Layer 2 of a small transformer language model trained on English Wikipedia (8 layers, counted from 0, width 96).
A neuron's activation on a vector x is GELU(weights . x + bias), where the dot is the dot product.

Input weights of the MLP neurons that the questions are about. A number n stands for n times 0.0082.
n4 (bias -0.181): -9 -43 6 22 -3 5 -22 19 47 -34 45 -6 0 8 -17 18 2 44 11 10 -1 5 15 -40 -2 -8 -42 -1 -16 26 -14 -39 18 -36 -9 -26 3 -26 9 45 16 7 -25 26 5 -10 15 5 -6 -25 18 -6 2 -25 19 5 -11 9 28 -36 -31 10 27 14 -13 -21 -9 29 -7 -15 -2 -20 -45 -19 -18 18 2 58 -11 -6 -26 -21 -1 11 -33 -26 -3 -1 5 18 -15 3 -15 -3 15 -1
n8 (bias -0.207): 17 0 -36 -54 0 -9 -3 6 17 -9 11 19 -15 -18 6 16 4 -48 5 -23 -11 -34 -7 23 -4 26 -3 -56 -12 -16 16 7 -7 16 3 -3 -45 -59 -14 8 3 6 -12 -22 -10 -4 -18 -18 -6 24 -16 -39 -1 0 24 23 4 2 26 14 10 -31 28 25 -3 33 -31 -1 19 -19 -19 20 -3 -28 8 34 10 -30 44 -15 -53 -1 -2 -15 13 -2 -16 26 -7 -36 45 14 9 14 -9 19
n19 (bias -0.097): 24 -34 -5 7 -4 28 -9 9 36 -2 19 17 33 -49 -10 -12 -44 -7 -18 -8 -24 1 22 1 14 9 7 -2 -12 -9 -1 35 -1 62 -28 -15 -12 1 0 -19 23 13 -8 10 -1 16 -30 -11 13 -21 -3 -4 -5 4 -25 27 2 -5 -4 -9 24 10 -3 -17 15 -20 -13 27 14 15 21 -15 14 -8 7 -15 10 -1 13 -7 -20 9 -36 -5 4 -19 1 -7 -13 10 -13 6 -29 -5 27 31
n30 (bias -0.123): -28 -4 1 -5 -23 -34 12 36 7 -19 7 3 13 -28 7 -8 -7 35 11 -43 -24 8 -9 -4 -35 46 14 -9 0 -63 -6 24 -3 -10 -21 -8 -37 -12 6 -2 -4 12 8 -34 -22 18 32 16 -9 11 31 4 -14 -17 8 -14 19 -14 -13 24 14 29 -15 28 -11 -7 20 -26 -8 10 13 10 28 25 -39 -20 -37 34 19 9 11 7 7 44 -2 -3 1 15 -19 15 -26 -27 14 -12 -18 7
n40 (bias -0.114): 9 -46 16 -8 12 13 -33 -13 -7 19 7 17 14 -9 -11 -12 12 -21 -1 18 22 -7 17 15 -18 -27 2 -12 -20 21 13 -43 -18 40 3 18 2 -31 1 -6 2 11 -7 25 -26 -7 -12 -9 1 -6 3 5 6 11 9 20 -9 17 41 10 19 -13 -10 2 -5 5 11 -10 3 4 23 -17 9 13 -7 5 -3 -5 34 20 13 -5 4 25 -13 -1 -34 3 -34 16 40 28 -27 -26 -45 9
n64 (bias -0.187): 4 -16 33 31 26 -29 -11 51 23 -35 5 -30 -13 -13 -4 29 13 22 -9 7 -22 37 24 -28 26 -7 3 -1 18 0 -12 -12 -19 -1 -6 10 -11 -10 20 7 43 -4 21 -26 -7 21 5 -41 15 -8 6 24 20 6 -22 10 42 8 -17 -13 26 4 -54 5 1 -26 -10 5 1 -8 -41 34 4 -11 8 -42 33 13 -33 9 -2 -20 3 -5 13 39 50 13 38 -6 -10 -10 10 45 20 -11
n78 (bias -0.281): -43 -32 -3 -29 13 -22 9 14 -10 16 -9 -27 -18 37 6 7 27 6 3 13 10 -41 7 15 36 -4 -17 -28 -33 0 -18 37 24 27 -8 -28 6 -65 -19 17 -52 -17 -24 -9 8 -1 -16 18 58 -29 -18 8 32 -12 13 -12 6 5 -5 10 45 31 1 8 -28 -15 -45 2 -35 33 6 -17 -1 7 -11 -54 39 -5 4 -25 -1 11 -13 17 3 45 -8 -25 12 -1 -6 48 -15 3 3 -17
n79 (bias -0.200): -8 24 -13 24 -18 -28 -22 7 19 -54 6 -17 -22 19 -24 -9 -3 -7 26 13 -54 37 3 -5 15 -1 31 26 2 -13 -14 27 -23 -13 17 -17 5 -6 24 -24 -37 -14 -4 -12 4 5 17 78 16 -4 21 -20 -2 23 -21 3 0 13 -3 24 3 -17 -17 19 35 -10 6 -4 -13 4 -9 -10 -56 14 -37 -8 -30 5 -18 23 16 1 13 23 14 69 14 -31 34 19 15 4 -30 -24 -19 -25
n134 (bias -0.133): 0 -37 -11 43 18 23 -27 -8 14 -18 10 -19 4 -5 6 13 6 -20 -3 4 0 -42 13 10 6 -16 -56 -5 -7 -4 -14 -31 4 42 -16 14 15 -23 19 -35 -20 3 14 11 -1 20 6 12 -10 28 10 23 24 23 4 -18 11 -1 -11 1 -32 8 -2 -17 -21 -28 29 29 12 30 3 -1 -8 9 1 12 -7 -48 -8 11 1 -1 10 -57 3 -11 -4 8 -36 -9 4 35 -8 40 18 21
n157 (bias -0.192): -10 -17 -12 17 -5 13 14 11 30 24 -18 8 26 5 25 -31 -19 23 1 11 -46 12 -25 21 17 35 4 16 -9 -10 -75 -13 -42 7 -8 -11 24 7 12 -9 -69 47 5 1 11 -25 23 -11 -6 -11 -13 10 -25 32 -26 -9 7 8 3 27 15 9 -19 -12 51 3 7 -5 -1 -26 -28 -40 7 36 -17 -16 -18 1 5 38 -5 54 -28 19 31 -34 4 -8 -1 16 -26 5 -26 -26 -37 -9
n162 (bias -0.183): -24 9 34 -7 4 13 -14 -18 -3 -18 20 -2 6 16 78 14 -36 68 -21 4 -23 -19 -41 12 -47 35 26 -7 -19 52 12 11 5 -1 10 0 -32 -5 4 20 2 -30 32 -6 -20 4 -14 -5 20 24 20 21 32 13 27 -5 19 9 9 -7 -20 27 10 18 6 -31 -28 -20 54 11 -1 10 -7 8 5 14 18 -7 2 -24 21 15 2 42 2 13 -26 -19 -11 4 9 13 -8 -3 12 -36
n164 (bias -0.126): 21 5 -5 -30 -3 16 -19 -14 8 -43 9 -12 24 15 36 -4 39 -9 -6 11 28 -15 -23 -25 -10 18 -12 -20 20 7 1 11 -16 -9 72 41 -32 -14 -18 19 29 20 20 -1 -18 12 -41 15 8 22 -19 30 -1 -9 -4 48 9 6 -31 -15 28 -29 28 -24 10 -9 -5 -42 12 -17 9 44 -52 13 30 10 30 27 -1 -21 12 24 -1 14 -6 0 -30 37 17 -29 -10 1 25 -7 18 17
n181 (bias -0.098): 11 -11 -4 -3 -9 -20 -3 -8 -21 -2 -14 -29 20 -7 20 20 18 26 6 32 8 -8 -20 28 25 -16 -28 -42 11 -21 10 -16 -8 -40 2 25 -10 -38 -24 -26 -33 -35 16 -3 36 24 0 -4 -23 -11 1 -27 62 -25 -14 20 26 -5 35 -31 -14 8 13 -4 -17 21 -18 17 33 -8 -26 4 -3 -6 16 38 -6 3 2 -19 -4 -23 -1 -21 18 -8 9 15 -15 13 21 44 0 -22 -8 0
n201 (bias -0.198): -40 -20 -36 40 -15 0 -22 5 -6 18 52 -18 16 -17 -18 -15 -8 -24 -17 -7 19 -9 -12 9 28 10 -40 -6 1 -14 19 -12 -37 22 -27 -19 29 13 28 -15 -20 47 21 1 -35 14 -55 -10 43 -7 -24 -22 17 -10 -14 -26 8 -25 31 -36 9 49 6 2 -15 -30 -15 40 26 -18 -27 -3 -30 -5 -8 -21 -53 13 -4 6 -28 1 10 -8 -20 -41 -8 -15 -1 19 -6 36 19 -21 -26 -7
n204 (bias -0.147): 17 2 -19 -49 34 9 30 -11 5 -8 23 -10 -10 33 -7 -4 17 6 64 -6 -10 -12 -28 24 20 9 32 -35 1 45 -8 -29 -20 -7 17 -37 -3 -43 -7 -9 28 -19 2 -12 16 -25 0 2 36 -10 -61 44 -62 16 4 8 -17 -16 -1 14 31 11 13 -2 -3 -2 -12 13 42 -14 -10 -14 1 25 -29 11 3 -3 -23 36 -13 1 -7 -10 -9 -1 -21 8 17 16 -10 24 27 16 13 -3
n210 (bias -0.194): -22 -33 22 -1 12 -22 10 2 12 -23 4 11 -1 4 -5 11 -4 -14 46 3 14 12 28 10 1 -25 22 -1 -32 3 -28 5 23 16 19 -18 11 8 11 17 -7 -9 -15 32 14 -33 5 18 8 36 -54 26 36 -19 -14 -12 -22 8 -11 16 42 7 2 -18 46 -4 13 -19 64 16 3 -27 -14 42 -28 -21 12 -9 -21 3 1 -15 28 -13 11 -8 -17 -24 15 -19 19 -14 -21 -27 -10 1
n213 (bias -0.212): 0 15 44 3 2 -17 -7 -13 13 14 -16 5 -11 6 -21 -5 3 34 22 -31 15 -6 2 -8 27 -13 -35 -7 -37 29 -13 -3 9 20 3 -25 -17 -79 28 49 17 -8 -28 11 -10 5 -18 3 15 4 -11 40 -8 18 -48 14 -32 35 -4 -2 4 8 -11 -6 15 -59 23 -25 -3 -15 -22 47 -36 10 -17 22 25 -19 -7 1 4 46 -30 9 -17 -4 18 -19 17 2 -21 -14 12 22 -28 6
n214 (bias -0.104): -26 21 -21 2 8 4 13 3 -4 -37 -2 -14 -24 -1 -35 -12 -17 1 -2 0 -21 12 -5 -4 1 44 -39 38 8 -3 -21 28 28 14 28 22 -5 28 -11 22 6 -18 -29 -12 18 13 -10 -15 3 20 17 -3 10 13 -43 -1 -8 -5 0 -3 1 7 -12 -42 59 21 32 -31 -24 -36 37 29 -23 -23 -19 -37 15 58 16 -21 -26 28 -27 11 -19 -3 32 -17 1 -7 -17 6 14 -46 6 -14
n224 (bias -0.117): 30 2 13 -13 37 9 -3 -45 -3 -25 28 -15 2 -5 -11 -13 -10 12 9 -9 0 -22 -27 32 -22 -3 11 14 6 -25 -20 0 -34 -17 -18 -9 5 -22 -17 32 37 -35 -2 -5 -19 -12 -4 -4 -22 8 3 16 54 9 -36 -1 15 0 17 -13 3 5 -33 -8 25 27 32 7 -5 1 1 -1 29 16 -8 24 25 -10 -2 -8 33 11 28 -29 18 12 -8 -3 9 -24 -8 -28 -16 4 26 -1
n228 (bias -0.120): -4 -21 13 -7 17 17 5 -1 22 -7 -34 -23 -42 4 24 -12 4 24 1 -14 10 -15 2 0 -24 -8 -6 16 -4 2 28 9 -19 2 -12 30 23 -19 -4 36 49 -4 13 -4 -15 -5 -3 17 14 19 26 50 1 -4 -53 -19 12 5 14 -18 -7 21 -32 -28 -4 -14 12 -1 11 -16 7 -23 -23 10 -6 22 -4 24 -26 -12 19 -1 -48 -4 -5 9 19 -15 23 -3 -2 -12 21 22 -11 -5
n238 (bias -0.108): -2 -2 -3 4 27 24 14 14 -11 -1 14 -28 -10 26 46 -3 -27 9 29 -20 14 17 -15 -22 5 0 -33 -54 5 24 20 -34 -21 0 -42 53 -44 14 -9 4 36 1 14 -12 -4 -20 15 -28 36 -12 4 16 -5 -21 1 -4 1 6 5 5 25 21 -18 21 -11 -15 -20 13 16 -40 16 20 61 -12 3 -28 -28 -23 24 9 -18 14 -27 3 16 8 -20 0 1 10 34 -9 2 40 9 -2
n240 (bias -0.253): 20 -9 -18 11 35 5 -31 -5 27 -32 31 8 -5 28 -29 -30 -5 18 -24 -10 -8 -29 27 17 -44 3 -23 6 -42 19 -13 18 6 -9 -4 -5 -27 31 -9 13 31 -1 -6 -12 0 -19 10 -19 -16 -11 -23 -45 -1 -3 -17 20 -32 -3 50 -1 -5 12 26 4 -18 3 3 23 -13 -12 -15 8 -57 -22 14 32 -2 26 -24 12 8 -20 52 9 -64 -13 -9 -25 14 20 21 19 1 19 9 3
n250 (bias -0.133): 37 -12 -15 1 47 15 -15 -1 45 6 -23 3 -17 -29 -11 12 -9 -8 12 -2 26 6 6 -22 28 78 5 3 25 -6 3 3 2 6 27 -10 -16 -46 6 -22 8 -1 31 -38 22 33 -22 11 2 -14 -10 3 8 13 -28 2 10 -5 -16 -12 -17 15 3 -33 -12 -23 20 -20 -26 13 -11 32 -5 -4 -7 -7 27 -6 28 6 -30 -5 -31 -17 -22 23 34 25 46 -6 4 26 -32 26 -4 28
n251 (bias -0.137): -11 8 1 -39 -28 33 -14 -7 7 -14 -33 10 49 -5 -26 -7 -25 10 -30 25 -7 34 56 23 1 -1 -10 9 -5 -56 4 -12 -7 -6 41 5 40 -30 8 45 0 28 -13 -1 -33 11 3 -14 0 -14 21 -31 12 -42 -28 38 -28 19 -18 11 -19 -8 -16 9 -16 31 33 -9 -31 -28 13 -30 28 26 2 6 -3 -8 7 21 4 42 1 22 -35 18 -4 27 24 2 -23 7 31 -18 -8 8
n255 (bias -0.257): 38 29 -4 -29 22 0 35 -3 -14 -1 -6 15 -10 11 31 -1 -8 -49 -7 -6 -6 4 -21 13 4 -11 10 -19 -32 19 0 -3 -26 1 21 2 -1 -18 -16 44 35 -16 -3 -8 25 -9 -9 -9 -3 19 29 15 8 12 -30 38 39 -17 9 -3 4 -32 -19 -13 -14 -1 -15 -20 -34 26 3 -7 -6 50 -8 28 -17 -7 -65 -5 -11 23 24 -12 -24 38 -14 -49 13 -40 -12 30 -44 -28 -1 0
n263 (bias -0.192): -4 25 -20 -19 5 7 -7 11 -13 -37 7 -15 14 2 -29 3 10 46 16 -15 6 -1 -11 10 8 35 1 -9 45 1 -19 36 23 -2 -22 -10 0 -19 -21 -1 -64 -24 16 -7 28 -9 17 -13 -14 -1 -15 2 -20 -27 -2 -13 1 20 -29 0 30 2 -7 1 5 -14 7 -19 8 -2 -7 -16 -31 24 2 16 7 12 17 10 8 -15 -30 15 -5 -35 23 -34 -11 -20 -10 -27 43 10 -12 16
n277 (bias -0.197): 32 5 -28 -6 -5 7 23 -12 -2 3 -10 -22 -24 8 -1 -4 35 -43 -3 2 -39 46 33 16 7 6 -35 -21 1 -21 23 -7 -13 -3 16 -17 30 25 5 -33 4 -57 -24 -9 12 -18 27 -13 -5 -14 -25 -32 1 7 -21 20 -5 -46 18 10 -43 30 -17 -36 -4 -3 9 18 55 -7 37 -22 10 -10 22 -43 -2 68 12 10 -40 -14 29 -7 47 -1 17 21 4 -13 28 22 -11 11 -11 7
n281 (bias -0.195): 16 12 4 46 0 15 -5 -1 -2 -7 -44 62 -8 8 0 -13 27 43 43 1 2 -26 -18 5 -4 42 -2 -94 51 -3 17 -20 -1 -51 39 -37 10 7 -14 30 16 -31 13 -13 17 -37 2 -25 1 1 0 24 -17 -5 34 49 3 -16 -11 -28 -12 31 14 11 -8 -37 -8 8 13 -29 3 1 -12 49 21 3 12 12 11 -11 -20 10 34 11 -11 -15 -5 -34 12 -13 -11 -26 35 -25 -6 8
n294 (bias -0.241): 10 -6 59 -27 -21 -7 -11 -13 -13 9 -17 -3 -11 31 1 -38 -29 -5 19 -8 11 -32 -2 -7 -12 -5 11 -18 17 16 13 23 27 6 -2 -23 -33 -13 -23 0 9 -23 8 13 -37 41 11 2 18 -16 20 -5 17 -24 7 -55 23 21 26 21 3 -6 -29 13 16 -72 -20 1 5 -13 -25 -10 -2 -17 12 28 7 10 -6 1 21 0 -14 18 -9 -15 13 -63 35 -11 -25 -21 15 -36 -11 7
n320 (bias -0.210): -21 -23 10 -9 0 17 4 -8 -4 -16 32 3 4 -29 -9 -16 -9 -10 -8 1 28 29 -37 6 38 10 -35 -2 20 5 -5 -12 -14 7 18 -4 -2 13 24 -12 39 29 12 20 -55 6 -20 -33 17 41 -31 41 36 -10 -14 -6 14 -9 -1 -28 8 -10 -10 -28 -1 -25 -22 33 2 -5 -19 -8 49 -10 -33 -17 1 -35 22 -5 -18 23 -36 1 -45 -13 10 3 60 -20 7 -30 20 20 -1 -3
n328 (bias -0.162): 25 36 -9 -31 3 54 -24 -10 34 13 -16 34 21 -4 -4 13 -44 -38 2 16 -7 -6 36 -3 11 30 -1 -25 26 6 -9 -9 13 -25 18 -14 -3 48 17 23 14 -7 24 13 6 4 12 -18 11 -1 -3 -55 24 62 7 -15 -24 -13 -22 7 18 2 15 4 -7 -8 7 30 -15 -46 -48 -5 -75 -11 9 2 20 2 -21 -20 -33 4 -24 -23 -11 -20 -7 -18 -13 -52 -20 4 -3 -7 38 -14
n339 (bias -0.199): 39 60 14 -23 -43 22 -22 4 0 -16 -2 -6 13 45 -3 -63 21 45 -6 36 -11 34 -21 16 -24 9 -42 34 -3 -4 29 5 10 37 1 10 -8 38 18 -1 -37 39 -32 -29 20 -20 20 -16 -16 -5 -34 6 -16 13 8 -15 20 4 -12 12 33 -5 9 31 7 -2 -4 33 14 -46 11 11 -38 41 -14 -38 25 -2 3 -11 15 43 28 37 -23 46 6 -15 4 -72 -24 71 6 -14 42 26

Each question shows a token from some text and the vector x that enters the MLP there. A number n stands for n times 0.035.

" camp": 6 14 0 34 -3 -14 21 12 -48 -2 -13 10 -32 -26 -58 -2 10 -54 13 27 37 14 -13 -18 44 -4 23 23 -31 -30 -13 7 -15 0 -21 -36 19 -4 41 23 -6 10 7 -10 -7 2 48 -5 -39 -24 36 -8 28 0 -2 19 -3 8 -13 -21 10 15 -9 -11 -18 13 -1 -22 7 -8 20 9 14 -10 29 16 25 -40 -16 -50 37 -8 -20 16 9 -35 19 22 -40 7 22 26 -8 -9 18 -8
Which of these neurons fires most? n181

" Pal": 29 32 -6 32 16 1 27 -8 -14 -1 3 -29 -61 -67 -40 8 0 -52 14 24 -9 8 6 -19 27 2 35 16 -18 15 2 10 -9 2 -24 -33 -31 23 14 33 19 12 4 11 5 -11 -3 -6 -49 1 21 3 -5 6 0 -1 -18 25 -11 -3 -44 14 14 4 -35 3 -15 -45 -4 14 7 -13 11 -7 27 19 50 -8 -21 -37 46 20 -13 -8 28 -25 -6 -5 3 -2 1 30 27 -6 15 9
Which of these neurons fires most? n255

"land": -6 13 -13 49 -7 31 15 7 -6 -1 -11 -8 -36 -23 -34 14 -26 -42 -5 50 29 20 -23 -27 35 11 13 11 -18 -14 -33 21 19 0 -19 -44 -17 23 68 -1 -14 12 29 15 -21 -25 -3 -9 -46 -2 40 3 -1 -5 33 -10 -7 29 -4 -9 -9 15 29 10 2 34 -4 -25 -6 -5 12 11 -5 -13 7 -7 37 -40 -6 -36 38 -33 -12 -23 18 -6 -4 24 -22 20 -20 4 22 -10 -5 -14
The three highest activations, in order: n328, n134, n214

" cl": 3 23 6 17 -15 -32 21 -12 -16 18 -11 -11 -57 -2 -5 6 -8 -37 16 55 50 0 -4 -4 41 -24 28 -24 -15 -9 -24 3 -24 -4 -24 -13 -35 10 6 2 15 11 -34 -3 -2 13 29 20 -44 2 43 -6 -16 -6 17 15 10 -18 -14 -35 -3 5 -9 -7 -7 -14 8 -12 11 -4 -22 -21 1 -22 23 24 32 -14 -18 -35 24 -20 -1 22 45 -8 10 58 -6 25 13 36 3 -8 20 -3
Which of these neurons fires most? n181

" Ap": 14 12 -15 20 19 -6 29 -37 -32 11 8 1 -63 -1 -46 9 6 -45 -24 13 4 22 -5 -19 13 -3 8 12 -26 31 -16 12 16 -12 -28 -19 7 -5 4 50 9 15 2 -10 9 -12 27 22 -17 10 21 -14 -49 -26 -11 17 10 25 -2 -12 -25 24 11 16 -7 8 13 -56 -3 33 3 -30 11 0 27 15 5 -72 -21 -44 31 -23 27 32 4 10 8 -6 -18 19 -10 7 -5 7 12 22
Which of these neurons fires most? n255

"N": -26 4 -7 12 3 -11 10 -40 11 9 -21 -23 -66 -4 10 10 -20 -40 -1 34 23 -2 -40 1 33 -33 76 6 -21 6 -7 28 -13 27 -51 16 -12 7 14 -2 -23 5 -4 16 -35 4 1 -6 -47 -17 -2 21 -8 -2 -1 -4 -4 14 -31 4 -17 42 49 12 9 15 -8 -39 -17 23 7 -5 -9 -11 34 22 38 -30 -21 -11 10 -14 27 8 12 -10 18 18 16 21 5 6 54 -14 11 -5
The three highest activations, in order: n78, n162, n210

"a": -20 6 -18 41 -9 -17 32 7 -6 3 -28 13 -72 3 -24 8 -27 -18 3 32 11 7 -17 -4 14 -2 44 50 8 13 13 39 -13 1 -7 -22 -39 5 35 5 19 26 8 18 -2 -24 -6 -8 -61 18 39 -10 -32 16 6 8 -39 32 -9 -29 -31 20 21 12 6 1 6 -51 9 38 17 3 10 -23 -8 -26 38 -32 -5 -17 40 -35 -1 -16 6 0 -10 8 -12 20 -33 -6 24 -3 -8 15
The most active neuron and its activation: n214, at about 0.5

" that": 4 7 -7 38 0 -6 26 22 -1 27 -12 18 -29 -29 -29 3 22 4 -9 52 41 -10 -16 -24 -9 -27 8 18 18 -11 -11 26 -59 -1 -35 -26 24 21 77 -5 20 19 -17 -12 -13 -7 18 -15 -15 -18 -22 31 -10 6 18 -3 -11 -12 1 -31 5 -15 6 2 -14 13 -6 -38 17 19 4 5 4 -40 13 6 -11 -41 -7 -36 22 8 6 42 9 -26 1 28 -3 -17 14 -22 0 -19 5 13
Which of these neurons fires most? n320

"ity": -5 2 11 18 -21 15 31 16 -1 -2 -11 -3 -63 1 -29 -11 4 -24 11 32 37 21 -4 -28 16 -12 51 3 -19 -29 3 15 -11 12 -31 -41 -15 12 55 -29 17 3 28 -20 -1 -23 -2 0 -51 -12 70 -10 -20 7 5 -1 -31 40 -38 1 17 -5 27 24 2 -8 -14 -37 20 11 21 23 -23 -6 6 10 9 -33 6 -39 11 -12 -8 9 25 -33 8 5 -28 27 -5 -13 2 13 20 20
Which of these neurons fires most? n30

" pre": 13 11 10 17 3 16 22 -1 -12 7 -27 -23 -81 -16 19 13 -10 -55 45 15 20 14 14 3 3 -29 19 40 -7 21 -2 -5 -25 -12 -24 -28 -9 30 46 1 14 16 -24 -11 2 16 12 23 -33 -57 21 -1 -39 8 29 6 -14 10 0 -21 -11 -27 -7 7 -15 -9 17 -13 6 -10 10 13 -7 -24 12 22 1 -14 -6 -33 31 6 0 42 18 -32 22 10 11 -14 -8 -24 -4 -15 6 18
Which of these neurons fires most? n294

" the": 0 17 1 44 -3 -6 13 2 14 4 -4 -3 -51 -24 -19 10 -8 -32 -50 41 68 20 -2 -2 29 -13 -2 45 -11 -16 9 20 -27 -8 -44 11 -18 38 71 0 3 -15 -3 -16 -25 -24 19 2 -20 5 -1 17 -39 7 5 7 -6 -12 -3 -9 5 10 20 -6 4 5 6 -10 -12 6 -13 -12 19 -25 -10 16 35 -21 -10 -19 4 -20 -7 21 22 -53 -6 -3 -4 5 -13 8 25 5 22 10
The most active neuron and its activation: n320, at about 1.1

" Centre": -15 -10 -13 49 -21 15 34 26 -43 17 -13 9 -44 -12 -52 1 28 -43 -17 4 57 27 -18 -8 36 -11 23 9 33 -6 -15 -2 -13 -15 -16 -33 15 29 26 19 2 24 -21 -13 -25 -15 22 -9 -46 -35 31 7 -2 6 -10 10 4 20 -26 -15 -20 3 35 14 -12 1 21 -43 1 -16 -7 18 21 2 -9 0 6 -36 -5 -13 49 -27 -21 29 7 -36 14 16 1 6 22 4 12 -1 13 7
Which of these neurons fires most? n320

"ees": -10 -13 -10 29 -12 -1 20 14 0 7 -36 8 -22 3 -47 -16 -20 -15 -1 17 32 -1 -21 -29 18 -23 30 46 -11 -10 -15 3 23 -9 -47 -35 -9 11 71 -9 -2 21 16 -5 3 -11 2 -37 -43 -24 30 -5 -17 -5 1 3 -19 11 -37 -11 2 17 15 37 9 19 -30 -30 5 38 20 27 3 23 35 15 1 -38 10 -50 21 -18 -16 15 16 -22 25 25 -33 1 15 1 5 16 8 14
The two highest activations, in order: n19, n263

"uss": -15 20 1 40 -11 -1 47 -28 -28 22 -22 -8 -42 -19 -33 26 2 -28 19 -4 41 11 -21 -24 29 -12 29 28 32 -21 -24 34 0 -29 -34 -54 -24 -2 9 -13 18 26 -2 2 -12 -22 25 -35 -27 -15 15 -22 -7 32 12 20 21 25 -3 -16 -4 21 56 10 -4 34 6 -17 21 0 -11 -10 16 1 31 -28 -1 -51 3 -19 10 -28 7 28 13 -25 -10 24 -23 25 -22 30 16 -3 3 -12
Which of these neurons fires most? n181

" S": 16 11 -9 12 9 -16 12 -43 -1 -9 -11 -3 -38 -26 13 6 -1 -53 15 24 37 -12 -34 -1 31 -21 7 55 -11 1 -12 15 -18 1 -6 -1 -17 23 23 -16 -13 16 -17 -11 -9 7 1 -14 -39 -7 8 4 -16 -31 -21 11 -10 6 -35 -14 -10 66 54 28 2 -4 -6 -66 -5 40 9 -9 -4 -23 25 19 41 -31 -8 -39 17 10 12 53 10 -47 8 15 6 35 -15 17 9 18 4 15
The two highest activations, in order: n164, n250

" administrative": -30 11 -12 9 -15 10 1 9 9 -3 -8 -3 -66 14 -49 11 -6 -30 9 43 24 10 1 -20 22 -25 -12 23 -10 -11 13 18 -17 -2 -15 -49 -11 48 35 -14 -5 3 -2 -22 -11 -22 28 35 -30 -1 48 1 -44 12 8 19 12 -19 -29 -3 -2 -19 34 16 -7 9 8 -6 -14 -7 8 2 8 11 -5 4 54 -46 22 -29 -3 -5 2 6 36 -60 9 25 -53 48 19 8 -19 13 12 13
The three highest activations, in order: n134, n79, n277

"ies": -14 2 -24 69 -15 -3 25 23 -16 33 -25 11 -30 -3 -23 -26 -6 -16 -4 16 51 5 -26 -34 21 5 33 35 11 -8 -15 6 17 -6 -53 -66 1 24 48 -20 13 13 18 -8 -11 -40 -6 -9 -26 -2 40 -23 -27 -11 0 2 -13 22 -18 -27 -11 6 37 15 4 9 -7 -33 -3 21 21 16 5 22 26 13 2 -44 6 -52 17 -7 -18 15 13 -13 19 39 -8 22 8 -8 12 -5 -12 5
The three highest activations, in order: n281, n30, n201

" as": 14 33 -5 27 10 -4 -2 12 -9 28 -39 6 -83 -28 -9 30 -14 -51 -9 23 43 -8 -10 -31 -3 11 41 29 14 -9 -14 13 -10 -3 7 -12 -9 4 51 -8 11 2 -2 -15 3 -22 23 5 -20 13 -2 -16 -15 -2 -31 0 -36 15 -1 -14 17 -19 16 8 20 21 -10 -17 1 -17 4 22 0 -13 20 14 40 -43 4 -46 13 -12 9 23 36 -28 10 24 -19 10 -20 -3 -14 21 -25 29
The three highest activations, in order: n250, n8, n328

"pen": 11 9 7 66 -16 32 -14 17 -45 -7 -12 0 -13 -2 -32 17 12 -71 -11 24 -2 7 -35 -13 64 10 11 36 10 9 -5 -7 -8 -19 -29 -49 -6 -3 15 -6 28 -1 12 -2 18 -20 4 -44 -46 6 35 -43 -16 -2 8 2 -46 8 17 -7 -11 17 5 4 -6 42 -2 -35 14 7 14 23 7 -6 15 25 29 -6 -9 -41 44 -16 -16 3 11 -36 18 19 -33 11 2 6 24 -5 1 13
Which of these neurons fires most? n181

" at": 8 26 -9 42 -2 12 21 0 -14 0 -22 4 -33 -12 -26 8 -13 -21 -32 44 73 9 -19 -36 22 -17 28 54 4 22 -10 7 -9 4 -25 -14 1 22 38 -5 4 10 -5 27 14 -26 29 12 -28 -24 3 7 -44 -10 -21 -12 -10 4 -19 10 2 -38 20 1 3 11 -14 -21 4 -34 20 9 7 -16 -8 -11 4 13 -17 -40 18 16 3 24 25 -68 -11 -8 -21 -21 8 31 17 12 8 -4
Which of these neurons fires most? n339

" is": -13 29 -36 14 -5 -16 21 21 -25 6 -9 18 -48 7 -18 0 -5 -12 2 13 50 0 -5 -6 0 -34 42 51 -11 -3 -20 1 -27 -17 -30 32 -12 -14 58 -15 7 3 -5 -11 -15 -45 22 27 3 2 -1 16 -55 -63 -1 0 -7 23 19 -19 1 4 58 13 13 0 -7 17 3 -4 37 18 14 6 15 -1 14 -21 -30 -45 14 1 7 29 12 -32 1 17 -23 -26 -1 5 -1 9 1 8
The three highest activations, in order: n339, n238, n210

" in": 9 -6 -36 49 -6 -15 -6 -17 5 -1 -20 -15 -40 -23 -35 8 -37 -21 -21 34 70 -7 -6 -6 11 -4 21 42 -10 30 -5 -1 -18 -8 -40 7 -20 39 68 0 -4 -5 3 13 3 -35 26 10 -11 -23 20 8 -23 -5 15 4 -21 18 -7 8 8 -28 47 16 -9 14 -10 12 -5 -18 12 8 -3 -13 2 7 26 -4 -10 -46 37 -10 15 27 20 -34 -17 -16 -12 9 1 18 -7 -1 -4 10
The three highest activations, in order: n240, n4, n40

" to": 15 8 -28 19 2 -28 11 1 17 52 -31 -11 -24 -22 -24 -9 -48 -20 -16 51 65 11 13 -7 23 -17 27 13 22 4 -14 13 -16 7 -38 -8 -2 24 57 3 -9 -1 -10 6 -13 -14 20 -1 -34 -21 21 -5 -36 11 -1 0 -32 2 18 -1 7 -47 28 13 -4 4 -14 -11 1 3 23 1 4 -29 1 24 18 -7 3 -48 35 -6 20 28 16 -26 -3 -10 -37 -36 10 5 -10 10 0 5
The most active neuron and its activation: n328, at about 1

"os": 19 17 11 41 -4 -18 45 3 -39 45 -18 5 -67 -35 -9 -10 -40 -22 -2 6 29 1 -18 -43 17 -44 28 77 -1 19 -13 29 -4 2 -15 -34 -12 -6 15 -1 -12 19 15 -10 -4 -17 -14 -33 -24 19 22 -9 -21 2 -23 7 -1 36 -10 -11 -30 61 32 0 -21 -8 -3 -38 13 52 25 -6 -4 6 13 3 19 -36 9 -9 15 0 5 7 -3 -11 30 16 -6 42 -23 5 4 1 -4 3
Which of these neurons fires most? n213

" Pr": -16 5 3 10 2 -3 3 -11 0 15 -6 -21 -76 -43 -13 14 5 -30 25 15 11 3 -22 0 44 -37 21 48 6 -1 -5 10 -25 -3 -24 0 -31 37 8 9 5 17 -14 19 5 -7 24 1 -60 -18 10 -14 -6 19 -1 2 -26 7 -29 1 -2 7 30 22 2 8 25 -48 -21 -1 -17 -14 23 -25 35 29 77 -32 -22 -32 23 -7 -2 39 21 -8 -27 5 -16 12 3 15 -16 19 3 21
Which of these neurons fires most? n224

"The": 1 13 12 47 16 -7 29 3 -9 15 -6 10 -82 -9 -29 9 2 -34 -27 38 60 12 -16 -8 -1 -18 32 23 -2 -14 3 10 -5 8 -40 23 -10 12 72 13 16 -10 3 -13 -13 -44 20 -3 -38 -14 10 25 -14 -4 -8 -3 2 -14 -1 -10 -14 18 19 -7 2 22 8 -24 3 9 -3 -28 0 -10 -7 35 42 -43 -16 -31 9 6 -1 8 32 -10 -10 -2 -9 9 -24 -12 14 -20 14 -1
The most active neuron and its activation: n228, at about 1.3